Layer 2 of a small transformer language model trained on English Wikipedia (8 layers, counted from 0, width 64).
A neuron adds its activation times its output weights to the MLP's output. To switch it off is to set its activation to zero at one token and run the rest of the model.

Output weights of the MLP neurons that the questions are about. A number n stands for (n - 128) times 0.0048.
n6: 101, 81, 125, 83, 93, 130, 126, 132, 128, 116, 140, 90, 145, 181, 116, 123, 138, 182, 132, 192, 174, 137, 122, 162, 96, 194, 107, 125, 148, 111, 95, 115, 113, 116, 113, 183, 117, 114, 58, 179, 115, 123, 159, 114, 128, 120, 102, 150, 245, 173, 106, 114, 58, 129, 79, 171, 190, 131, 82, 199, 80, 159, 151, 108
n23: 167, 120, 158, 84, 90, 116, 122, 144, 139, 100, 162, 159, 156, 154, 80, 117, 86, 52, 117, 109, 233, 136, 216, 84, 131, 99, 139, 116, 164, 107, 137, 82, 156, 172, 86, 140, 139, 71, 167, 159, 92, 180, 111, 116, 136, 147, 136, 123, 187, 151, 163, 121, 158, 119, 49, 130, 147, 162, 34, 136, 159, 129, 114, 38
n71: 105, 111, 116, 134, 113, 148, 132, 132, 126, 139, 137, 157, 170, 129, 168, 169, 81, 104, 105, 144, 129, 139, 158, 93, 153, 81, 189, 164, 147, 101, 84, 125, 99, 160, 90, 101, 127, 87, 124, 151, 122, 155, 140, 167, 171, 161, 142, 111, 208, 138, 168, 173, 55, 120, 45, 124, 113, 176, 137, 165, 180, 101, 107, 89
n82: 170, 152, 182, 162, 165, 156, 206, 144, 164, 142, 86, 169, 83, 155, 148, 122, 119, 129, 120, 98, 61, 102, 77, 142, 117, 110, 129, 139, 109, 167, 103, 128, 112, 128, 79, 189, 90, 190, 122, 114, 172, 120, 145, 78, 98, 91, 101, 108, 135, 123, 124, 146, 132, 131, 186, 167, 153, 112, 92, 180, 120, 110, 126, 156
n88: 129, 112, 152, 139, 75, 139, 152, 113, 131, 106, 173, 163, 130, 157, 155, 142, 140, 154, 145, 146, 164, 85, 176, 97, 147, 130, 96, 141, 194, 137, 59, 134, 226, 144, 29, 89, 117, 84, 116, 151, 109, 127, 82, 131, 202, 62, 123, 165, 199, 173, 146, 63, 61, 145, 139, 139, 85, 148, 80, 27, 94, 145, 141, 127
n89: 57, 139, 125, 97, 125, 115, 200, 115, 165, 82, 182, 111, 132, 162, 160, 63, 63, 144, 116, 118, 139, 172, 120, 139, 42, 145, 150, 153, 119, 62, 85, 136, 160, 99, 149, 177, 175, 95, 165, 174, 140, 128, 136, 139, 85, 148, 156, 164, 79, 153, 113, 71, 98, 173, 165, 134, 150, 176, 44, 94, 126, 162, 139, 85
n97: 127, 131, 164, 115, 85, 80, 101, 127, 100, 135, 109, 148, 161, 210, 65, 114, 107, 179, 156, 116, 166, 128, 44, 149, 92, 92, 84, 142, 137, 107, 166, 146, 99, 114, 138, 145, 179, 133, 141, 168, 125, 161, 127, 88, 115, 93, 169, 153, 100, 94, 123, 56, 227, 114, 136, 111, 147, 127, 150, 56, 66, 115, 85, 102
n112: 98, 125, 122, 202, 166, 159, 109, 146, 146, 100, 90, 94, 106, 133, 143, 120, 132, 220, 114, 95, 141, 125, 131, 119, 142, 165, 84, 98, 156, 161, 143, 182, 120, 152, 116, 185, 151, 99, 48, 92, 172, 242, 154, 124, 102, 145, 113, 134, 173, 126, 95, 140, 200, 84, 137, 144, 119, 95, 87, 165, 188, 127, 95, 66
n115: 115, 91, 86, 196, 182, 82, 179, 153, 135, 126, 63, 59, 131, 71, 91, 128, 136, 186, 87, 97, 93, 132, 146, 96, 166, 183, 193, 58, 82, 137, 105, 184, 152, 111, 133, 134, 152, 163, 101, 144, 158, 140, 126, 138, 122, 130, 150, 97, 151, 121, 106, 165, 112, 87, 141, 130, 194, 147, 61, 83, 142, 113, 98, 44
n123: 134, 172, 144, 108, 108, 155, 157, 136, 156, 47, 147, 99, 142, 213, 91, 130, 73, 113, 79, 85, 78, 139, 117, 123, 190, 126, 134, 112, 22, 162, 169, 75, 124, 90, 205, 160, 127, 175, 99, 96, 119, 97, 83, 112, 98, 123, 102, 90, 186, 151, 122, 99, 76, 120, 114, 141, 144, 219, 132, 139, 35, 212, 152, 102
n136: 134, 91, 110, 14, 102, 108, 112, 93, 157, 130, 161, 127, 127, 123, 124, 214, 103, 86, 173, 109, 145, 161, 98, 47, 90, 142, 130, 147, 120, 157, 127, 127, 67, 134, 150, 87, 147, 10, 139, 120, 140, 143, 98, 158, 136, 112, 131, 196, 180, 131, 212, 121, 201, 162, 37, 125, 63, 161, 126, 89, 100, 123, 63, 186
n163: 101, 155, 95, 84, 147, 114, 81, 77, 121, 110, 66, 149, 104, 118, 110, 148, 182, 126, 127, 101, 135, 117, 197, 115, 151, 164, 146, 91, 125, 157, 105, 105, 112, 112, 112, 172, 173, 142, 74, 77, 123, 103, 127, 116, 126, 86, 108, 94, 92, 108, 126, 100, 129, 67, 6, 151, 163, 170, 199, 188, 148, 131, 70, 130
n168: 154, 154, 123, 131, 106, 183, 163, 139, 157, 179, 158, 187, 103, 130, 145, 162, 113, 82, 92, 155, 110, 157, 124, 143, 153, 142, 142, 160, 114, 133, 217, 83, 85, 71, 137, 81, 78, 77, 116, 91, 163, 177, 146, 133, 119, 159, 93, 125, 48, 120, 126, 201, 118, 102, 114, 128, 184, 83, 143, 116, 131, 148, 92, 176
n174: 158, 68, 139, 132, 151, 43, 68, 114, 129, 66, 85, 146, 95, 203, 77, 94, 182, 188, 112, 122, 69, 169, 67, 90, 93, 210, 126, 48, 173, 148, 127, 137, 128, 159, 95, 184, 145, 167, 150, 142, 108, 135, 152, 163, 102, 116, 130, 130, 40, 137, 124, 119, 53, 129, 182, 89, 152, 140, 118, 117, 125, 184, 198, 179
n176: 98, 176, 153, 67, 124, 108, 93, 143, 86, 132, 127, 76, 98, 158, 127, 118, 165, 133, 166, 59, 134, 143, 136, 84, 52, 106, 139, 97, 212, 155, 79, 135, 155, 138, 104, 201, 134, 148, 125, 159, 70, 144, 118, 176, 209, 158, 143, 154, 136, 113, 87, 167, 150, 158, 148, 113, 96, 68, 120, 157, 130, 170, 120, 111
n182: 112, 143, 172, 155, 164, 152, 167, 64, 134, 135, 93, 147, 137, 49, 106, 187, 169, 133, 182, 66, 151, 160, 80, 171, 127, 129, 61, 136, 144, 118, 83, 178, 248, 123, 165, 89, 91, 137, 89, 123, 103, 171, 136, 76, 117, 122, 143, 101, 149, 148, 84, 221, 96, 110, 164, 137, 112, 162, 22, 141, 119, 92, 183, 119

Each question names a token from some text and the token that comes next. It shows the activations a of the neurons there, in the order above. A number n stands for (n - 128) times 0.038.

Then comes g, the gradient of the next token's log-probability with respect to the MLP's output, scaled to length 1. A neuron's effect is roughly proportional to its activation times (output weights . g). A number n stands for (n - 128) times 0.0039.

" He", then " h"
a: 127, 147, 127, 125, 135, 122, 130, 159, 133, 128, 126, 119, 131, 132, 132, 129
g: 155, 143, 155, 89, 133, 155, 131, 136, 45, 167, 137, 101, 107, 180, 95, 117, 153, 132, 95, 79, 101, 183, 119, 93, 160, 147, 115, 164, 170, 210, 100, 130, 175, 128, 198, 136, 147, 145, 127, 91, 166, 81, 127, 155, 95, 122, 101, 144, 116, 132, 124, 122, 122, 73, 164, 94, 170, 132, 108, 107, 162, 137, 95, 142
Which neuron, switched off, raises the next token's probability most? n23

" to", then "mb"
a: 137, 165, 145, 137, 118, 129, 135, 122, 136, 97, 134, 48, 129, 137, 124, 128
g: 88, 125, 124, 177, 98, 170, 87, 103, 76, 165, 127, 134, 93, 146, 84, 141, 133, 89, 103, 145, 96, 125, 147, 115, 100, 176, 117, 80, 154, 113, 129, 205, 127, 145, 114, 137, 99, 85, 128, 114, 103, 128, 128, 146, 47, 175, 119, 86, 77, 114, 173, 81, 111, 172, 102, 78, 142, 149, 107, 166, 151, 98, 159, 121
Which neuron, switched off, lowers the next token's probability most? n123

"ing", then " know"
a: 110, 170, 135, 134, 125, 126, 114, 65, 120, 138, 129, 122, 128, 135, 127, 127
g: 120, 136, 170, 110, 140, 94, 130, 139, 118, 80, 113, 138, 95, 83, 79, 91, 145, 85, 122, 11, 156, 144, 176, 167, 118, 160, 105, 129, 131, 106, 139, 118, 134, 107, 135, 91, 166, 113, 147, 132, 129, 125, 119, 94, 115, 103, 143, 192, 155, 114, 172, 78, 95, 88, 63, 156, 142, 184, 128, 89, 125, 127, 166, 125
Which neuron, switched off, lowers the next token's probability most? n23

" to", then "day"
a: 158, 151, 167, 137, 117, 128, 136, 137, 136, 95, 133, 73, 124, 134, 127, 129
g: 146, 152, 54, 94, 108, 113, 147, 154, 105, 147, 159, 151, 108, 151, 131, 76, 157, 98, 118, 122, 178, 94, 119, 144, 99, 129, 115, 107, 91, 68, 92, 182, 64, 108, 118, 141, 135, 179, 162, 89, 111, 168, 127, 145, 121, 137, 154, 59, 111, 126, 126, 123, 126, 80, 150, 78, 70, 133, 79, 111, 79, 82, 134, 142
Which two neurons, each switched off alone, lower its probability most, in order? n163, n123

" is", then " th"
a: 184, 133, 130, 22, 124, 124, 129, 179, 124, 142, 126, 133, 106, 135, 131, 129
g: 130, 116, 170, 143, 160, 116, 138, 156, 95, 142, 191, 106, 147, 114, 108, 165, 164, 109, 146, 110, 99, 152, 154, 113, 141, 110, 223, 80, 91, 174, 178, 103, 120, 102, 111, 122, 133, 138, 130, 182, 105, 177, 157, 172, 92, 154, 128, 126, 108, 98, 92, 103, 127, 126, 75, 137, 116, 119, 200, 145, 197, 126, 117, 84
Which neuron, switched off, raises the next token's probability most? n6

"it", then "ter"
a: 123, 124, 135, 128, 131, 127, 128, 149, 138, 135, 120, 136, 125, 133, 122, 126
g: 135, 114, 44, 157, 101, 105, 134, 113, 192, 87, 145, 115, 120, 121, 136, 128, 117, 173, 180, 149, 123, 74, 109, 121, 147, 150, 104, 66, 73, 146, 101, 158, 162, 149, 114, 133, 101, 149, 167, 149, 100, 141, 77, 88, 145, 94, 147, 152, 118, 169, 114, 151, 186, 125, 82, 103, 120, 136, 117, 182, 107, 78, 73, 106
Which two neurons, each switched off alone, lower its probability most, in order? n112, n115

" mon", then "et"
a: 127, 125, 134, 133, 121, 128, 124, 94, 107, 141, 129, 130, 132, 132, 131, 125
g: 129, 59, 112, 120, 117, 128, 163, 76, 166, 184, 134, 112, 154, 83, 86, 121, 121, 135, 117, 97, 177, 119, 188, 127, 139, 66, 129, 114, 156, 190, 124, 121, 94, 140, 85, 165, 140, 110, 122, 109, 180, 130, 154, 141, 180, 74, 85, 168, 123, 179, 159, 126, 129, 156, 132, 159, 103, 180, 148, 117, 129, 75, 105, 148
Which neuron, switched off, raises the next token's probability most? n123

"==", then " Pro"
a: 134, 130, 159, 130, 129, 153, 116, 143, 141, 123, 135, 127, 127, 132, 95, 77
g: 159, 90, 109, 128, 123, 119, 176, 145, 71, 92, 172, 112, 175, 109, 99, 206, 154, 154, 84, 121, 122, 145, 140, 112, 120, 154, 165, 129, 131, 117, 95, 180, 118, 186, 82, 149, 147, 167, 136, 182, 117, 164, 106, 105, 135, 142, 200, 132, 176, 133, 119, 138, 57, 106, 135, 53, 109, 125, 130, 130, 120, 142, 100, 116
Which two neurons, each switched off alone, lower its probability most, in order? n71, n115

"c", then "om"
a: 38, 130, 132, 126, 117, 120, 134, 86, 131, 137, 123, 135, 123, 130, 126, 123
g: 120, 170, 136, 105, 126, 170, 117, 132, 85, 142, 113, 131, 91, 115, 133, 197, 99, 103, 155, 100, 123, 191, 147, 134, 115, 105, 55, 112, 149, 71, 109, 128, 125, 166, 123, 143, 101, 71, 88, 108, 155, 51, 76, 168, 153, 107, 122, 62, 131, 86, 167, 108, 111, 106, 148, 107, 132, 166, 141, 97, 162, 105, 154, 102
Which two neurons, each switched off alone, lower its probability most, in order? n6, n112

"ith", then ","
a: 118, 119, 134, 135, 127, 108, 122, 156, 131, 137, 125, 135, 134, 103, 128, 130
g: 154, 156, 51, 187, 79, 98, 170, 110, 32, 109, 136, 103, 130, 104, 153, 164, 98, 135, 165, 151, 104, 84, 171, 130, 130, 123, 157, 104, 100, 137, 109, 122, 120, 75, 89, 129, 150, 89, 134, 99, 126, 157, 127, 89, 128, 87, 148, 152, 114, 89, 182, 142, 159, 172, 117, 111, 74, 157, 149, 139, 102, 139, 98, 105
Which neuron, switched off, lowers the next token's probability most? n174

" he", then "av"
a: 127, 166, 128, 103, 156, 78, 149, 132, 135, 136, 126, 114, 128, 140, 126, 128
g: 114, 86, 99, 191, 153, 147, 137, 118, 196, 105, 136, 128, 159, 91, 153, 74, 125, 138, 109, 125, 148, 84, 149, 136, 72, 180, 141, 111, 110, 83, 170, 130, 148, 129, 62, 131, 86, 108, 166, 176, 116, 142, 127, 145, 106, 123, 113, 77, 107, 106, 113, 159, 175, 169, 129, 180, 141, 114, 209, 146, 137, 110, 90, 103
Which neuron, switched off, raises the next token's probability most? n88

" co", then "aster"
a: 100, 136, 136, 126, 133, 156, 129, 75, 135, 136, 129, 123, 216, 134, 92, 92
g: 128, 105, 126, 151, 159, 87, 148, 148, 125, 61, 114, 178, 95, 149, 105, 170, 117, 90, 92, 145, 80, 96, 108, 147, 103, 119, 176, 136, 67, 122, 153, 106, 130, 119, 81, 107, 163, 147, 164, 156, 185, 164, 154, 82, 100, 170, 163, 130, 110, 101, 120, 53, 153, 155, 75, 76, 120, 113, 99, 97, 119, 136, 164, 146
Which two neurons, each switched off alone, lower its probability most, in order? n176, n182

" was", then " sl"
a: 138, 135, 129, 100, 125, 127, 101, 168, 140, 131, 123, 129, 132, 127, 135, 128
g: 126, 83, 121, 188, 123, 135, 118, 127, 84, 100, 177, 136, 146, 116, 140, 126, 136, 101, 134, 164, 150, 124, 154, 146, 146, 185, 249, 66, 129, 124, 142, 107, 142, 89, 108, 124, 103, 118, 103, 177, 133, 151, 161, 175, 131, 124, 148, 117, 105, 129, 151, 107, 173, 156, 93, 151, 106, 105, 177, 154, 191, 118, 71, 120
Which neuron, switched off, lowers the next token's probability most? n82

" the", then " B"
a: 92, 178, 128, 131, 125, 131, 121, 150, 136, 131, 133, 91, 129, 115, 129, 126
g: 124, 150, 132, 162, 132, 105, 94, 73, 141, 102, 113, 112, 189, 124, 108, 105, 105, 148, 131, 106, 98, 86, 80, 146, 97, 113, 154, 107, 116, 111, 98, 109, 107, 96, 149, 132, 99, 159, 112, 121, 182, 90, 149, 92, 41, 83, 79, 98, 101, 99, 125, 89, 104, 95, 164, 110, 117, 152, 87, 189, 117, 120, 204, 165
Which neuron, switched off, raises the next token's probability most? n23

" 17", then "-19"
a: 140, 129, 133, 124, 125, 131, 114, 150, 136, 136, 129, 126, 121, 138, 132, 121
g: 92, 173, 146, 122, 132, 133, 70, 140, 144, 107, 78, 75, 143, 93, 152, 157, 140, 114, 177, 139, 139, 82, 153, 98, 166, 225, 131, 131, 141, 114, 94, 131, 83, 86, 121, 135, 134, 107, 95, 54, 120, 126, 149, 122, 109, 108, 103, 219, 113, 151, 89, 114, 137, 152, 138, 130, 106, 143, 99, 171, 143, 130, 174, 147
Which two neurons, each switched off alone, lower its probability most, in order? n112, n97

"qu", then "al"
a: 60, 128, 133, 117, 131, 126, 119, 139, 141, 128, 129, 123, 125, 127, 129, 131
g: 121, 122, 49, 129, 161, 119, 125, 120, 197, 173, 101, 100, 71, 166, 155, 211, 151, 77, 140, 166, 124, 82, 173, 101, 140, 93, 121, 128, 176, 155, 162, 157, 122, 148, 82, 135, 135, 122, 161, 66, 131, 153, 159, 113, 152, 155, 129, 81, 146, 119, 96, 159, 121, 120, 161, 95, 138, 128, 125, 163, 143, 175, 121, 126
Which neuron, switched off, lowers the next token's probability most? n6

",", then " ent"
a: 171, 126, 134, 127, 119, 120, 96, 183, 136, 129, 132, 131, 132, 117, 127, 128
g: 98, 119, 128, 169, 147, 141, 140, 140, 114, 103, 150, 166, 109, 110, 84, 164, 199, 96, 40, 175, 98, 126, 176, 120, 137, 137, 142, 108, 130, 127, 118, 107, 139, 136, 102, 124, 87, 76, 128, 183, 143, 158, 125, 126, 159, 149, 140, 94, 167, 157, 169, 83, 167, 204, 124, 171, 125, 94, 177, 128, 170, 177, 130, 134
Which neuron, switched off, lowers the next token's probability most? n97

"==", then "L"
a: 137, 129, 149, 130, 129, 151, 116, 148, 139, 123, 138, 125, 123, 131, 92, 99
g: 110, 177, 81, 129, 139, 138, 114, 93, 153, 149, 108, 137, 68, 115, 119, 68, 131, 113, 185, 152, 134, 119, 134, 107, 148, 121, 117, 126, 111, 138, 189, 72, 114, 123, 136, 119, 152, 131, 107, 75, 130, 74, 119, 124, 119, 114, 106, 173, 73, 113, 182, 64, 207, 174, 120, 200, 87, 148, 154, 108, 116, 113, 137, 121
Which neuron, switched off, lowers the next token's probability most? n182

" and", then " y"
a: 150, 138, 156, 120, 117, 143, 138, 140, 134, 130, 135, 130, 137, 131, 141, 127
g: 178, 102, 162, 125, 129, 112, 113, 136, 117, 108, 152, 130, 21, 144, 133, 112, 141, 150, 80, 100, 85, 179, 133, 87, 86, 142, 132, 101, 91, 116, 93, 164, 129, 139, 211, 148, 125, 136, 121, 124, 177, 141, 89, 128, 82, 140, 111, 121, 110, 160, 71, 125, 122, 100, 168, 139, 174, 149, 129, 125, 169, 152, 194, 145
Which neuron, switched off, raises the next token's probability most? n71

" ex", then "ult"
a: 157, 132, 135, 135, 156, 116, 121, 129, 130, 132, 129, 129, 124, 138, 127, 121
g: 85, 82, 128, 129, 105, 99, 105, 110, 142, 123, 111, 158, 99, 123, 123, 91, 99, 188, 109, 130, 95, 133, 154, 146, 85, 205, 122, 203, 121, 121, 106, 116, 163, 171, 114, 140, 127, 164, 93, 179, 174, 109, 69, 90, 67, 163, 122, 182, 119, 92, 130, 103, 173, 138, 117, 81, 121, 107, 138, 101, 86, 94, 114, 129
Which neuron, switched off, lowers the next token's probability most? n6

"20", then " round"
a: 101, 129, 134, 123, 128, 129, 120, 5, 132, 129, 135, 45, 119, 140, 134, 133
g: 163, 72, 158, 84, 114, 69, 124, 124, 56, 130, 120, 120, 83, 112, 109, 96, 121, 104, 122, 111, 179, 135, 149, 116, 98, 123, 80, 129, 130, 97, 113, 155, 103, 87, 118, 156, 158, 139, 89, 109, 146, 110, 153, 175, 177, 69, 124, 116, 144, 177, 160, 198, 128, 164, 126, 129, 173, 123, 149, 163, 190, 82, 118, 93
Which neuron, switched off, raises the next token's probability most? n163

" comm", then "enced"
a: 105, 128, 131, 130, 124, 127, 136, 77, 79, 139, 130, 125, 124, 125, 132, 118
g: 155, 96, 160, 107, 95, 193, 129, 156, 48, 115, 149, 93, 127, 175, 113, 67, 112, 110, 128, 88, 112, 160, 82, 74, 156, 142, 110, 194, 170, 98, 74, 153, 115, 134, 88, 109, 162, 143, 115, 124, 124, 129, 141, 140, 134, 119, 129, 153, 100, 64, 150, 215, 135, 108, 125, 152, 139, 153, 135, 128, 104, 135, 105, 160
Which neuron, switched off, lowers the next token's probability most? n115

"anc", then "ing"
a: 108, 128, 135, 130, 131, 130, 125, 160, 126, 127, 137, 125, 113, 133, 128, 129
g: 173, 87, 98, 178, 148, 179, 124, 115, 107, 178, 174, 111, 152, 172, 147, 102, 139, 101, 109, 84, 186, 162, 118, 109, 166, 146, 99, 124, 130, 157, 96, 89, 160, 156, 116, 129, 149, 152, 139, 134, 145, 168, 92, 187, 162, 144, 164, 141, 127, 141, 149, 107, 125, 132, 94, 116, 191, 60, 195, 139, 170, 99, 166, 113
Which neuron, switched off, lowers the next token's probability most? n112